Layer 8 of a small transformer language model trained on English Wikipedia (12 layers, counted from 0, width 128).
A neuron adds its activation times its output weights to the MLP's output. To switch it off is to set its activation to zero at one token and run the rest of the model.
A neuron's activation on a vector x is GELU(weights . x + bias), where the dot is the dot product.

Input weights of the MLP neurons that the questions are about. A number n stands for (n - 500) times 0.00063.
n103 (bias -0.015): 530,511,391,569,521,490,391,551,337,418,490,587,121,587,621,497,510,395,629,605,510,601,453,507,781,592,716,638,350,360,560,579,405,606,525,452,291,605,321,490,346,606,444,394,550,450,479,594,595,440,504,507,599,315,441,386,490,616,264,365,365,441,631,546,370,527,354,490,368,516,672,587,480,493,521,569,539,599,660,772,374,578,584,504,433,543,615,458,481,558,497,522,543,587,647,482,275,682,557,452,360,309,378,430,369,448,448,560,648,538,697,710,568,608,406,511,380,571,533,614,376,484,344,308,528,381,370,610
n155 (bias -0.028): 253,611,577,611,404,441,283,404,695,475,623,411,471,484,397,518,836,500,659,583,673,746,564,342,615,614,656,374,281,108,640,615,365,542,676,475,360,459,727,172,447,479,456,475,838,520,517,549,559,587,705,389,348,496,611,488,433,478,579,470,648,512,613,254,570,396,292,443,411,535,597,444,646,442,721,296,449,551,370,366,555,469,528,360,245,638,253,525,466,525,532,462,552,203,642,496,222,454,595,537,483,641,535,400,473,244,695,521,500,463,554,557,480,390,552,453,731,577,402,430,500,515,360,619,700,702,467,482
n287 (bias -0.033): 480,496,395,461,483,474,422,442,713,534,433,646,332,563,277,607,369,656,652,738,367,610,290,574,500,456,365,536,387,526,513,431,566,353,457,336,622,476,647,531,493,567,359,530,533,523,452,517,696,538,549,520,327,366,526,469,562,536,516,588,532,534,660,584,595,477,464,649,449,679,478,355,471,421,390,451,423,507,608,544,580,546,789,514,167,405,497,493,424,731,326,435,283,551,386,682,590,375,440,510,514,367,723,386,541,384,524,427,308,412,458,524,720,334,427,532,558,403,523,461,542,607,603,627,609,523,385,630
n321 (bias -0.020): 554,460,582,443,384,500,577,470,504,465,201,620,496,626,587,457,540,265,420,558,451,676,510,565,458,282,398,550,473,581,510,594,378,568,554,577,476,355,546,585,463,579,675,590,524,456,327,435,453,596,478,617,388,503,591,637,567,555,440,312,446,619,407,407,500,669,368,573,444,390,571,506,513,647,486,443,464,550,389,424,747,497,357,680,378,540,414,373,646,437,493,494,665,563,431,569,552,543,451,486,665,664,493,608,325,500,549,292,701,469,744,611,666,483,264,261,675,441,670,444,623,555,196,189,628,460,375,488
n362 (bias -0.005): 631,407,418,570,520,522,363,449,534,424,450,503,542,629,439,520,530,523,436,365,500,503,555,375,466,572,492,565,436,451,634,541,428,543,462,551,671,478,559,418,253,320,457,687,617,544,719,602,538,415,433,430,624,527,655,361,635,551,401,517,562,489,514,519,385,522,525,349,553,358,515,411,457,534,352,519,425,379,578,381,549,618,387,543,459,543,412,653,417,514,638,408,447,688,523,512,548,400,510,382,603,486,489,340,414,461,585,431,540,581,654,483,588,562,478,573,483,425,583,433,313,690,417,532,698,524,581,500
n441 (bias -0.017): 438,545,443,407,527,574,660,425,483,520,509,395,588,617,598,359,519,777,424,576,621,599,310,407,550,470,565,522,608,233,588,351,483,493,546,692,574,268,631,429,687,818,890,500,594,458,419,487,341,398,584,494,570,365,652,426,490,440,241,320,403,513,632,510,560,383,523,487,434,449,618,497,503,608,602,522,497,479,517,536,322,384,503,383,422,381,763,385,559,457,578,298,486,486,402,542,624,439,615,520,507,562,428,534,497,574,632,472,404,577,538,397,379,449,474,396,591,483,535,500,443,574,294,455,512,526,450,634
n474 (bias -0.037): 588,570,301,686,427,417,653,677,505,581,395,677,536,803,538,595,526,380,504,710,577,655,407,348,369,572,605,435,384,614,509,426,329,505,686,382,604,723,382,505,664,453,500,715,483,947,527,571,342,417,547,552,383,474,691,509,595,428,409,257,411,768,491,517,450,592,211,487,513,250,712,312,756,659,445,276,389,714,482,686,505,492,571,25,255,569,447,395,617,599,387,331,334,289,519,292,209,541,387,504,391,632,382,395,403,364,768,509,542,320,466,625,616,396,288,795,455,322,440,659,620,437,521,173,649,504,685,532
n496 (bias -0.027): 363,254,399,407,466,318,437,567,361,400,521,446,496,439,492,630,507,648,544,620,448,652,511,577,737,489,367,525,454,543,464,403,367,424,530,459,730,441,787,279,639,454,425,611,615,680,887,332,561,466,180,450,456,543,600,616,475,700,574,623,516,645,595,606,619,83,388,607,410,333,591,426,443,407,684,504,580,603,456,415,572,544,511,385,471,521,474,530,479,481,536,453,376,492,635,745,492,436,610,474,492,587,611,445,528,333,522,748,309,463,489,610,644,482,449,435,455,255,727,514,525,404,475,488,707,396,356,470

Output weights of the MLP neurons that the questions are about. A number n stands for (n - 500) times 0.00055.
n103: 394,484,366,527,391,600,450,609,497,544,698,516,571,368,371,626,401,683,734,377,469,378,305,540,408,419,350,629,574,606,461,510,500,581,480,530,663,490,570,507,548,468,440,568,443,443,440,576,414,528,585,257,384,556,537,690,568,650,486,542,634,450,500,520,458,252,719,588,564,213,403,513,414,429,584,618,496,530,607,383,628,554,476,515,735,635,342,431,303,547,532,383,473,721,388,584,572,373,409,394,592,340,548,575,521,424,460,541,406,622,220,583,548,730,509,441,380,392,490,541,631,369,563,468,472,477,589,338
n155: 406,588,609,690,353,711,401,466,466,392,536,443,397,608,439,521,610,307,488,456,544,636,715,548,606,623,693,575,352,305,553,516,609,462,512,425,723,485,335,294,361,504,433,464,412,507,553,665,394,511,533,297,232,567,713,399,322,623,679,511,940,580,302,555,554,416,321,302,563,656,434,531,584,424,665,570,301,558,478,504,378,39,388,414,508,631,544,404,363,504,613,545,579,681,632,452,589,651,435,473,451,519,572,640,593,296,453,429,614,317,301,352,782,446,574,676,674,578,329,520,483,629,527,258,325,500,455,279
n287: 542,507,316,528,730,726,424,582,478,617,372,304,619,191,432,531,507,409,612,699,325,492,297,492,507,417,440,609,396,443,262,672,541,602,709,549,485,445,334,512,628,517,500,429,441,413,456,566,430,380,696,515,579,742,475,467,206,560,557,474,566,465,529,500,508,619,440,387,550,500,708,519,673,547,519,514,484,481,667,508,479,182,629,360,257,269,604,293,585,656,423,377,419,524,346,493,644,489,463,474,404,451,708,496,354,391,504,515,762,351,488,444,390,546,392,280,916,489,586,441,533,703,489,637,569,658,433,390
n321: 409,636,419,473,836,563,546,489,496,356,416,416,404,408,315,503,675,578,27,690,588,573,663,412,770,504,716,518,427,549,331,589,500,404,527,555,409,431,516,410,319,595,428,726,538,349,348,804,558,535,529,515,667,571,441,406,594,545,476,482,300,646,522,666,526,467,452,594,611,514,604,388,317,543,279,390,512,732,801,496,531,526,388,503,464,528,444,589,390,742,544,614,538,438,541,347,650,313,500,324,598,359,365,534,418,452,517,489,569,320,432,417,341,609,511,619,500,451,672,457,617,380,372,529,348,712,529,517
n362: 603,474,540,436,530,520,528,495,474,363,508,377,546,412,593,488,699,500,587,83,492,397,564,489,440,460,425,531,435,554,587,434,453,487,405,574,372,612,600,559,573,503,546,497,299,559,661,363,503,528,631,474,402,541,540,347,667,434,644,416,944,508,376,508,476,526,571,575,412,537,483,519,430,386,529,454,445,551,451,508,435,422,511,502,718,349,583,561,307,337,448,660,475,431,537,622,559,493,429,537,542,473,439,594,458,542,465,592,431,534,483,338,639,360,505,449,402,468,522,503,497,484,646,469,592,543,560,557
n441: 406,490,425,483,541,500,663,438,641,487,364,532,679,589,500,591,536,625,379,348,609,377,549,405,581,605,628,379,768,570,597,616,532,392,576,458,432,423,602,597,529,431,271,576,377,640,439,433,693,556,377,310,443,449,365,250,578,592,625,623,542,493,513,413,474,415,425,592,598,554,470,643,468,424,556,447,652,404,411,456,426,434,340,365,543,528,684,519,578,429,484,590,446,462,240,572,341,500,536,744,410,385,503,457,400,503,713,500,531,461,242,311,500,702,670,650,517,533,381,614,579,455,637,539,496,313,452,559
n474: 260,321,357,715,551,263,467,152,639,638,439,649,425,541,406,406,414,422,580,758,384,495,544,616,468,471,711,874,120,371,461,703,691,676,510,509,606,462,605,485,690,652,595,413,287,552,338,824,194,606,232,597,558,406,413,800,393,505,553,254,578,586,585,882,436,820,505,445,364,522,447,347,741,434,602,589,184,446,434,213,619,150,739,436,650,832,500,453,471,444,629,448,670,296,350,678,559,819,442,524,648,476,306,657,686,391,775,509,291,408,837,615,464,431,341,393,341,392,333,377,287,447,500,413,484,495,615,208
n496: 662,407,311,555,475,520,399,463,522,390,512,567,464,359,483,476,474,409,554,718,625,410,387,488,372,83,648,650,359,619,612,559,518,534,543,354,700,692,508,710,625,358,471,575,715,646,548,357,470,464,478,590,697,413,666,548,503,481,426,690,422,535,394,588,292,388,571,680,197,438,510,450,310,622,481,381,248,443,310,609,366,278,672,489,545,372,640,547,576,617,648,360,396,496,328,525,645,437,500,608,533,704,583,492,535,700,326,489,535,276,451,178,599,485,612,503,663,306,558,476,368,604,523,500,745,583,363,632

Each question names a token from some text and the token that comes next. It shows the vector x that enters the MLP there. A number n stands for (n - 500) times 0.017.

Then comes g, the gradient of the next token's log-probability with respect to the MLP's output, scaled to length 1. A neuron's effect is roughly proportional to its activation times (output weights . g). A number n stands for (n - 500) times 0.0008.

"are", then " cap"
x: 643,489,415,461,507,426,444,540,587,394,463,464,567,476,549,569,430,512,475,288,516,413,477,400,591,426,528,465,437,459,558,486,461,628,534,554,541,443,439,545,436,464,495,479,509,424,460,541,440,400,455,534,644,558,497,422,470,533,502,478,669,414,598,581,516,526,473,490,579,559,514,568,523,543,414,618,545,419,512,571,459,558,538,561,498,430,607,483,344,444,453,577,484,465,477,542,577,520,527,390,504,435,531,674,519,607,572,523,454,424,487,375,519,499,440,546,509,483,393,416,434,566,582,596,508,398,586,467
g: 545,251,385,411,546,655,582,595,404,424,457,420,679,475,659,380,467,471,468,533,450,230,620,483,458,485,603,489,443,475,610,438,407,484,407,491,556,632,488,547,650,394,424,361,370,718,608,466,543,462,621,385,403,386,417,715,431,346,612,442,435,395,631,533,487,718,320,563,610,530,523,428,511,374,586,405,522,684,517,423,743,384,418,552,694,392,504,548,437,495,637,450,510,414,421,699,500,677,448,491,285,447,278,624,670,672,507,454,630,449,496,468,664,525,752,484,292,410,589,404,560,422,411,479,588,468,350,660
Switching off which neuron hurts the next token most? n362

"=", then " River"
x: 555,486,490,458,511,477,609,546,422,475,619,408,580,404,482,640,484,532,603,499,473,511,531,337,534,453,474,553,431,501,593,543,447,566,427,442,430,584,623,501,507,414,403,450,522,452,430,461,461,380,499,536,477,504,483,532,583,529,490,539,613,576,489,541,579,434,506,520,443,481,512,719,413,412,456,436,547,503,458,569,485,461,490,454,603,412,452,413,362,452,467,658,589,510,585,510,395,448,596,511,604,536,477,522,523,536,415,632,519,620,441,550,412,566,524,570,360,476,465,525,494,455,557,446,453,480,432,491
g: 489,664,635,399,586,554,534,730,291,407,480,385,618,601,514,483,456,238,427,391,665,355,448,347,676,422,742,398,470,537,687,270,518,531,500,440,620,669,437,526,660,558,480,397,674,450,361,412,445,379,391,654,570,416,516,528,478,407,437,420,201,535,571,635,584,414,450,507,724,421,591,402,473,553,611,353,549,523,460,553,562,611,667,419,407,407,608,534,544,656,494,412,377,506,439,460,633,360,536,578,499,354,472,478,532,696,569,622,422,306,564,407,597,490,434,651,487,325,571,342,505,531,392,700,497,456,373,635
Switching off which neuron hurts the next token most? n496

"un", then ";"
x: 550,476,441,455,463,428,514,457,443,462,529,528,535,399,613,542,571,394,549,226,496,426,604,546,626,470,482,452,458,438,475,489,563,540,372,418,443,430,535,546,592,428,498,418,658,512,560,531,382,430,528,612,563,531,600,488,554,515,572,543,502,464,564,457,444,612,561,498,539,482,454,504,493,641,401,488,452,375,440,502,545,567,562,644,553,598,542,443,515,379,379,515,564,526,534,457,564,459,498,468,535,464,501,495,544,606,563,561,611,606,436,426,403,519,480,517,530,465,461,390,482,479,474,454,422,514,577,419
g: 435,407,319,617,587,488,644,524,425,648,488,536,523,301,422,587,348,478,504,660,260,527,491,570,711,529,536,559,517,498,289,574,411,571,494,638,630,523,526,570,336,498,358,394,441,433,333,726,327,526,653,487,425,617,594,512,521,680,470,486,392,171,472,494,497,470,623,586,694,655,589,685,623,420,365,464,374,554,635,442,458,417,438,509,268,525,555,525,429,299,586,444,417,541,689,451,426,672,405,527,340,535,602,400,393,328,482,534,483,557,298,533,385,639,513,638,526,360,578,424,586,595,401,539,495,510,716,641
Which neuron, switched off, raises the next token's probability most? n362

"oy", then "ce"
x: 626,579,478,406,441,467,471,652,535,454,518,526,615,517,509,517,562,479,572,184,514,487,658,440,535,476,490,501,365,504,521,572,526,549,536,461,588,487,492,562,393,475,565,449,423,418,476,477,465,401,485,486,566,550,532,486,515,435,578,523,564,414,521,541,451,542,530,516,521,612,437,469,524,670,374,581,535,321,465,440,491,539,590,579,545,508,512,439,405,504,456,476,623,423,499,422,600,440,553,431,583,453,518,455,566,444,607,471,467,481,417,498,439,541,597,501,481,440,445,511,508,520,543,472,487,507,516,345
g: 609,484,527,485,366,358,656,515,534,564,732,403,761,608,437,498,674,471,422,533,314,345,496,508,507,460,456,422,493,373,624,488,534,465,611,356,447,531,507,433,556,412,400,431,467,458,481,384,628,665,560,543,507,459,359,477,391,410,634,637,589,356,434,526,502,674,554,455,359,429,233,558,247,736,494,379,420,93,483,421,457,325,388,362,651,512,547,462,396,605,389,556,586,601,645,451,475,655,410,504,650,449,560,371,620,691,446,550,464,432,616,585,551,553,601,409,595,544,597,572,535,778,631,576,432,467,546,395
Switching off which neuron hurts the next token most? n362

" Fl", then "ow"
x: 448,499,506,517,487,610,459,657,496,507,429,392,565,405,508,602,454,432,457,360,524,487,483,365,575,497,527,548,548,447,586,581,543,507,420,511,422,569,458,548,493,513,472,385,574,495,400,516,438,428,492,482,556,538,465,446,423,317,551,445,554,580,455,452,579,563,474,529,495,613,387,565,505,553,443,588,661,380,497,497,521,516,419,524,548,498,517,402,510,485,507,647,488,500,299,547,555,517,522,558,509,487,587,533,369,560,621,605,553,483,483,306,549,477,471,511,514,586,420,585,497,461,540,547,374,451,518,528
g: 500,469,277,572,655,536,592,580,379,537,642,786,443,304,300,475,495,480,569,519,427,515,554,508,433,586,533,428,480,483,440,273,565,442,538,572,510,723,486,366,533,650,445,715,467,563,476,670,649,602,548,384,620,524,576,423,291,485,500,460,526,535,527,444,599,520,329,430,263,506,486,386,391,556,337,405,496,512,570,302,635,592,371,440,468,345,426,547,502,460,479,428,600,462,597,531,688,263,792,573,668,473,661,482,438,489,523,553,518,432,320,653,247,530,571,503,355,402,482,650,560,397,770,602,491,447,378,538
Which neuron, switched off, raises the next token's probability most? n321

" Direct", then "or"
x: 496,523,427,490,598,452,550,503,512,489,464,553,500,499,538,591,400,538,527,448,449,517,559,451,489,485,357,451,498,564,541,683,466,541,466,487,518,643,407,455,447,426,572,438,412,488,391,561,259,468,518,522,577,537,497,473,425,458,481,366,615,426,455,567,437,567,419,466,555,503,562,680,491,649,486,450,495,540,429,451,611,511,546,460,451,554,597,537,406,496,449,588,490,478,402,497,482,486,569,555,494,591,492,503,527,557,539,464,496,464,329,480,490,609,570,508,560,437,420,489,550,431,524,432,425,509,572,624
g: 356,606,463,509,626,571,399,538,645,619,565,542,426,429,547,395,551,494,548,611,486,392,498,567,470,483,377,189,420,591,527,542,437,707,565,336,323,434,522,641,266,633,463,560,505,636,678,460,531,583,479,357,279,518,434,641,621,522,419,706,447,438,320,505,621,724,571,584,499,663,628,626,573,367,407,582,628,416,447,380,646,423,454,607,410,762,453,509,522,467,646,589,342,427,402,426,551,653,333,450,548,643,439,492,534,642,554,431,305,313,478,438,481,459,504,458,190,462,556,586,499,380,358,403,455,674,566,417
Switching off which neuron hurts the next token most? n474

"ro", then " Mar"
x: 535,402,484,476,380,425,626,665,418,459,638,512,559,457,517,564,566,549,428,255,489,460,451,361,503,462,555,430,580,545,534,489,582,564,410,534,476,454,495,551,570,453,438,444,456,458,465,542,442,432,529,538,537,637,495,500,435,427,450,514,534,457,556,560,571,548,520,527,506,570,502,543,451,593,443,432,490,324,467,555,463,475,424,641,584,527,468,390,476,636,483,487,627,520,399,467,552,582,506,533,534,471,529,536,473,592,517,416,545,527,516,432,280,503,527,437,471,575,494,505,446,577,483,586,426,485,527,600
g: 586,646,594,454,525,577,405,514,530,649,378,445,349,620,427,709,593,463,747,478,547,591,513,409,305,364,444,632,399,313,533,236,345,531,533,532,528,396,544,416,416,289,525,537,634,518,666,603,502,531,678,500,478,666,555,487,601,353,572,435,633,380,452,507,372,378,627,542,574,551,548,384,371,301,428,476,553,656,429,732,420,321,585,497,525,634,348,524,424,366,659,432,404,521,415,649,563,656,600,420,402,625,517,522,444,520,513,449,206,657,505,357,582,564,463,593,355,590,614,494,291,497,347,371,682,517,595,520
Which neuron, switched off, raises the next token's probability most? n441

" In", then "tern"
x: 550,574,380,561,545,443,472,543,482,530,527,439,518,391,404,535,419,557,442,291,523,514,530,456,469,543,540,446,527,555,546,479,396,508,445,508,446,521,505,588,590,587,474,427,557,441,488,511,408,434,606,528,502,439,427,491,553,361,564,450,543,388,599,478,566,521,483,528,503,502,477,543,454,590,486,529,631,481,458,462,490,463,631,638,594,511,591,565,317,532,403,594,445,426,508,469,610,507,547,556,590,547,457,486,506,477,463,495,597,503,454,410,363,555,592,399,504,620,318,513,582,438,582,593,397,491,504,445
g: 398,681,351,633,691,789,533,283,609,558,551,552,497,330,492,467,344,285,587,454,469,514,446,489,519,660,639,694,547,698,384,356,377,486,734,423,316,611,428,595,556,433,541,462,394,598,415,505,306,476,560,560,471,330,452,587,355,473,524,586,541,486,445,654,601,430,573,494,295,490,611,454,332,235,623,541,579,387,533,447,638,397,406,373,607,641,748,455,537,524,782,452,424,529,327,526,491,551,471,366,560,364,641,438,509,565,396,498,522,497,600,633,500,358,519,533,471,577,513,410,573,432,272,566,491,507,524,482
Which neuron, switched off, raises the next token's probability most? n287

" Jul", then "io"
x: 601,650,402,445,535,575,528,510,511,573,472,504,491,401,503,587,402,413,539,318,503,563,599,439,499,499,597,519,516,454,500,546,587,591,486,469,478,503,407,487,484,407,532,371,530,474,441,469,457,437,617,550,504,402,506,459,493,438,430,508,615,511,399,486,545,449,596,463,531,567,432,520,418,494,434,594,505,525,438,525,489,494,661,541,472,581,454,313,517,527,488,612,509,480,432,494,671,445,438,528,611,552,503,503,544,632,508,601,576,574,484,459,423,441,609,373,460,574,471,548,466,497,490,394,353,507,470,439
g: 508,394,507,541,563,576,565,606,569,733,396,392,465,558,581,491,446,513,872,437,507,408,493,575,456,418,345,456,688,435,483,557,463,415,529,662,306,587,367,477,681,571,617,471,251,357,625,536,641,329,536,731,355,539,405,583,481,518,512,461,608,294,474,503,583,426,480,304,524,542,557,548,566,271,652,480,429,323,322,633,445,506,665,438,527,482,592,267,329,443,408,552,623,563,523,446,634,450,625,597,562,548,491,497,644,691,490,321,330,610,484,613,378,475,403,539,490,357,556,272,368,620,565,582,569,448,412,504
Switching off which neuron hurts the next token most? n321

"\n", then "|---|---|---|"
x: 512,504,468,423,505,522,462,462,513,466,489,581,565,567,473,568,348,496,551,115,470,556,503,535,469,674,464,470,419,456,463,633,536,516,417,546,462,507,498,638,506,541,509,461,551,557,499,506,473,446,471,488,506,477,513,499,520,521,549,437,756,413,448,450,449,505,525,402,466,514,509,704,507,480,478,512,490,587,506,470,512,478,357,502,498,461,491,498,527,476,548,532,513,565,491,521,446,453,436,490,466,444,435,390,514,474,541,446,521,545,525,483,395,582,556,525,437,503,477,523,483,526,621,565,525,531,508,614
g: 386,456,526,600,493,514,565,571,463,541,535,715,531,497,569,418,350,588,552,500,536,541,420,463,623,480,446,270,641,482,701,562,520,635,492,544,450,481,178,326,608,510,462,597,571,653,767,525,397,613,368,582,405,711,408,387,310,542,601,519,490,460,505,446,636,536,420,389,404,538,598,428,541,252,444,511,547,612,408,383,619,635,398,298,462,387,660,174,447,517,414,478,527,371,461,548,557,648,613,579,527,591,555,677,630,505,659,367,511,539,474,551,386,512,534,503,456,241,701,458,579,410,380,206,435,501,555,517
Which neuron, switched off, raises the next token's probability most? n362

"ent", then "ina"
x: 639,536,453,483,505,453,465,490,554,513,497,454,510,439,512,579,511,475,455,300,530,415,581,430,472,458,486,486,594,568,429,536,450,647,518,420,523,480,506,443,595,454,589,411,574,460,400,513,453,446,537,576,513,579,653,608,492,438,469,421,648,472,514,550,457,492,447,555,519,587,409,511,449,517,424,520,528,406,367,583,455,479,593,648,462,433,455,348,493,536,557,557,364,465,415,466,623,535,521,607,475,457,458,647,474,607,492,483,598,479,546,404,399,503,435,567,505,498,398,409,531,527,515,638,440,490,528,527
g: 459,326,499,546,410,433,401,474,374,429,523,283,586,377,509,460,458,576,660,566,554,603,383,530,402,648,595,643,401,529,525,546,402,536,464,418,519,422,535,848,544,535,462,285,470,495,404,436,552,495,512,477,495,680,754,591,407,459,607,583,365,379,447,567,644,519,529,346,355,562,667,644,599,583,607,416,275,407,499,573,548,375,619,494,386,485,134,538,526,663,668,297,453,522,510,767,616,498,632,342,293,418,487,590,467,689,375,395,533,526,532,468,314,610,425,443,611,484,603,498,566,361,586,408,606,509,547,504
Which neuron, switched off, raises the next token's probability most? n287

"|", then " The"
x: 481,532,455,488,534,554,466,578,521,396,517,454,529,412,562,615,387,437,536,330,595,559,559,413,471,549,538,544,511,440,464,559,460,589,394,451,520,566,507,485,431,416,523,429,554,484,523,502,422,388,504,491,536,597,606,522,579,334,510,418,841,549,446,472,500,549,529,454,469,505,497,572,491,419,443,508,592,492,498,528,496,386,543,451,516,438,512,432,455,458,503,619,504,472,555,474,446,530,542,432,519,521,500,445,522,608,467,525,513,492,379,482,460,623,555,431,398,621,508,540,465,476,601,512,524,543,451,436
g: 709,462,402,547,353,490,449,547,558,573,591,133,530,375,547,593,343,549,358,486,573,492,433,344,531,465,334,626,595,615,412,376,646,686,428,219,579,465,726,476,684,603,359,507,504,492,544,504,442,694,502,538,490,510,541,631,595,529,535,589,531,493,458,516,417,530,531,635,410,303,553,459,217,572,371,587,535,429,425,446,417,522,607,637,414,564,476,569,466,548,502,394,422,509,428,515,428,499,373,461,614,432,636,451,262,315,422,551,362,680,584,631,650,446,494,364,557,533,444,767,501,513,720,490,596,247,561,596
Which neuron, switched off, raises the next token's probability most? n155

"The", then " se"
x: 419,556,528,466,590,415,556,551,454,446,517,474,554,434,499,646,399,453,541,401,497,381,483,432,459,468,470,486,387,627,569,567,453,554,444,396,372,551,510,453,526,363,517,456,514,509,533,462,452,362,491,529,543,509,486,529,545,477,630,405,786,496,452,450,531,528,543,489,524,557,521,639,445,474,491,558,533,502,477,599,526,536,612,424,654,414,494,568,291,526,521,569,518,542,553,417,446,497,615,524,566,480,514,505,480,585,473,525,532,446,466,515,420,567,477,525,481,503,504,483,508,460,521,472,440,478,436,493
g: 365,486,513,602,382,658,559,456,614,231,552,546,375,728,355,492,518,523,502,495,452,638,457,462,446,664,387,488,452,542,528,457,521,475,661,549,337,337,401,139,632,728,304,333,403,600,422,400,360,550,396,466,341,577,598,508,345,466,569,461,561,392,485,566,577,576,592,620,469,529,632,337,575,539,583,680,470,695,591,363,528,570,501,450,584,501,376,560,419,471,634,380,497,330,337,420,373,637,427,378,595,545,530,607,469,392,535,554,548,426,607,512,452,553,348,616,751,542,541,478,594,612,310,440,659,446,565,765
Switching off which neuron hurts the next token most? n496

" |", then " 5"
x: 522,548,482,485,542,560,477,529,500,553,594,467,534,476,465,624,439,468,519,313,542,535,481,433,508,535,522,490,485,534,459,568,461,571,443,488,520,503,499,489,473,511,558,407,480,417,457,516,431,461,544,450,562,513,458,461,573,383,538,459,970,467,499,382,544,528,501,428,523,546,429,588,477,497,453,502,475,457,562,506,502,355,493,562,486,532,582,512,388,471,405,610,456,474,500,458,589,457,505,459,502,527,450,482,528,496,472,552,499,510,459,481,507,554,541,490,564,559,464,455,514,424,526,542,459,537,413,491
g: 390,497,544,606,510,517,362,410,646,438,548,536,535,585,563,570,637,469,483,586,507,656,575,506,461,754,824,499,480,508,461,617,553,419,694,457,390,461,240,359,516,604,527,513,483,697,497,503,300,445,546,246,386,501,630,509,319,444,427,607,453,656,482,384,581,430,293,407,455,647,681,570,641,404,741,572,392,546,506,531,399,490,371,319,484,342,441,435,470,391,593,418,565,440,556,320,588,601,529,567,417,452,513,566,557,322,649,365,654,379,338,385,595,719,569,546,593,571,488,478,557,598,329,394,291,537,544,355
Switching off which neuron hurts the next token most? n155

" |", then " 1"
x: 496,526,482,498,584,549,474,568,498,531,586,484,514,446,461,616,451,477,539,309,536,509,482,445,465,522,524,489,514,552,476,569,450,509,415,462,527,527,523,442,503,543,546,409,449,424,431,504,431,471,521,473,577,526,482,462,565,336,579,442,968,503,496,448,524,502,502,432,535,544,379,619,481,483,477,434,479,505,541,529,494,358,499,531,483,542,571,517,389,476,477,587,492,519,467,473,547,440,475,468,525,520,463,472,516,474,504,555,503,558,459,474,481,551,567,486,554,577,475,472,509,451,533,494,468,559,425,431
g: 335,434,612,617,459,536,542,516,544,409,487,357,510,588,547,415,514,387,616,531,484,568,580,433,438,623,572,478,413,421,566,614,479,356,577,483,430,571,499,476,430,564,551,468,534,652,523,426,270,525,629,221,427,506,640,638,225,421,488,584,500,558,385,349,547,425,215,292,488,659,640,511,669,516,598,560,450,465,516,410,481,591,316,383,526,367,399,463,437,579,593,501,485,658,613,406,492,427,514,498,474,581,529,727,771,423,611,549,819,418,371,477,442,559,423,561,640,672,463,485,654,534,309,393,308,613,705,271
Switching off which neuron hurts the next token most? n155

" Kingdom", then ","
x: 492,531,468,466,530,472,527,543,387,549,548,427,446,479,533,579,452,556,586,316,559,494,461,564,394,403,477,487,581,524,588,549,494,540,498,459,488,509,449,568,546,498,522,389,354,471,414,511,501,479,444,436,541,467,626,558,455,407,517,421,647,333,554,603,557,556,649,408,550,535,488,634,400,585,584,442,584,452,559,572,485,500,492,547,476,403,502,423,401,455,467,562,498,553,467,565,610,474,466,438,462,403,591,558,560,469,575,592,446,515,512,325,631,424,558,483,507,412,490,468,558,374,479,585,435,581,454,474
g: 404,488,671,635,192,469,455,525,480,485,609,348,401,350,582,594,736,626,566,401,381,484,697,484,674,568,605,566,521,572,487,395,466,343,603,318,352,280,603,399,360,633,466,450,593,663,416,362,722,500,538,504,500,671,471,296,278,480,382,328,525,541,519,462,496,404,519,519,432,539,581,552,341,446,424,574,620,448,395,659,498,730,739,605,296,495,588,470,506,369,492,419,570,652,597,519,715,460,454,419,539,420,721,522,564,431,587,461,457,522,625,373,479,537,372,509,501,748,521,521,455,377,494,472,457,503,418,400
Switching off which neuron hurts the next token most? n496

",", then " music"
x: 527,490,432,486,487,527,473,485,522,526,533,526,523,526,485,578,400,479,540,391,434,466,570,514,437,420,484,534,631,507,511,510,478,505,394,482,483,551,544,512,543,535,446,431,450,454,607,538,476,422,526,452,566,434,541,352,421,485,624,537,906,442,490,472,520,564,576,531,497,435,437,632,469,516,437,519,445,414,504,466,506,633,482,548,521,521,471,523,346,511,579,539,437,394,359,487,537,509,489,474,560,506,565,515,546,474,506,490,425,520,519,581,407,490,524,510,420,526,400,527,491,421,576,495,483,462,564,540
g: 372,586,430,554,478,344,439,395,434,463,583,325,630,528,641,484,408,666,430,425,288,202,531,245,393,642,427,522,447,617,532,613,462,443,438,400,460,555,571,579,548,203,739,532,487,450,545,491,598,615,634,634,360,629,597,311,595,462,579,287,510,496,613,500,525,666,575,410,429,522,532,406,495,499,636,434,554,380,650,634,473,635,422,409,644,549,369,449,451,604,559,560,540,719,502,527,194,622,624,510,717,529,577,516,519,630,382,391,472,497,287,480,632,533,474,589,500,517,458,480,460,531,680,495,422,496,339,288
Switching off which neuron hurts the next token most? n362

" dec", then "oy"
x: 580,449,519,517,545,436,449,568,541,519,448,554,511,423,435,514,448,478,464,381,452,485,505,427,593,520,507,458,490,592,511,557,446,602,481,551,450,472,478,549,555,432,430,431,506,472,520,499,404,418,502,505,505,415,527,415,492,425,576,612,585,490,420,514,598,550,653,459,462,626,297,576,588,514,478,626,481,398,429,514,481,479,653,537,543,494,585,381,396,427,447,727,534,477,555,465,691,435,452,519,496,546,568,572,537,601,570,523,477,543,394,421,468,469,521,424,433,517,419,531,479,494,497,338,456,551,511,533
g: 598,651,680,432,403,577,516,592,348,462,507,490,629,610,479,640,487,336,518,325,716,612,509,423,503,501,524,631,425,508,403,476,584,555,505,712,360,212,682,548,490,378,630,533,361,341,321,520,518,540,441,537,555,415,506,416,576,338,434,517,314,439,413,302,434,578,415,514,322,699,599,414,365,404,354,574,709,510,472,344,473,575,597,509,507,483,363,426,541,478,572,299,633,585,412,435,388,640,530,520,545,573,561,497,491,533,329,768,717,629,393,521,470,604,667,588,519,510,501,675,476,298,612,661,334,341,471,542
Switching off which neuron hurts the next token most? n287

" Se", then "lect"
x: 476,507,460,434,590,457,565,582,521,479,434,482,446,465,517,640,407,473,635,269,514,452,500,323,571,490,561,543,544,476,484,553,530,589,364,436,485,520,465,539,459,510,547,369,495,546,410,502,311,522,494,471,621,525,446,422,512,483,462,520,620,455,402,503,485,595,469,503,497,605,369,557,532,473,629,594,490,445,572,473,549,513,599,554,609,528,561,384,445,589,432,647,567,442,450,528,463,449,472,486,502,547,558,492,470,554,517,463,511,537,549,403,535,556,445,434,384,506,569,496,515,421,598,528,406,413,549,511
g: 461,593,400,728,382,504,519,528,660,397,538,597,544,550,522,384,387,500,542,494,494,321,358,446,489,679,449,399,552,649,558,545,540,549,453,438,314,483,520,600,433,550,479,757,461,458,669,514,563,508,450,453,497,592,328,564,820,392,701,617,547,319,568,400,496,607,550,546,452,562,512,486,318,435,643,276,411,427,597,283,368,692,507,402,505,493,422,408,494,739,423,409,471,604,468,427,384,445,415,539,675,360,733,537,539,584,419,591,496,510,361,412,507,306,511,507,251,419,416,640,437,532,671,647,504,753,426,336
Switching off which neuron hurts the next token most? n103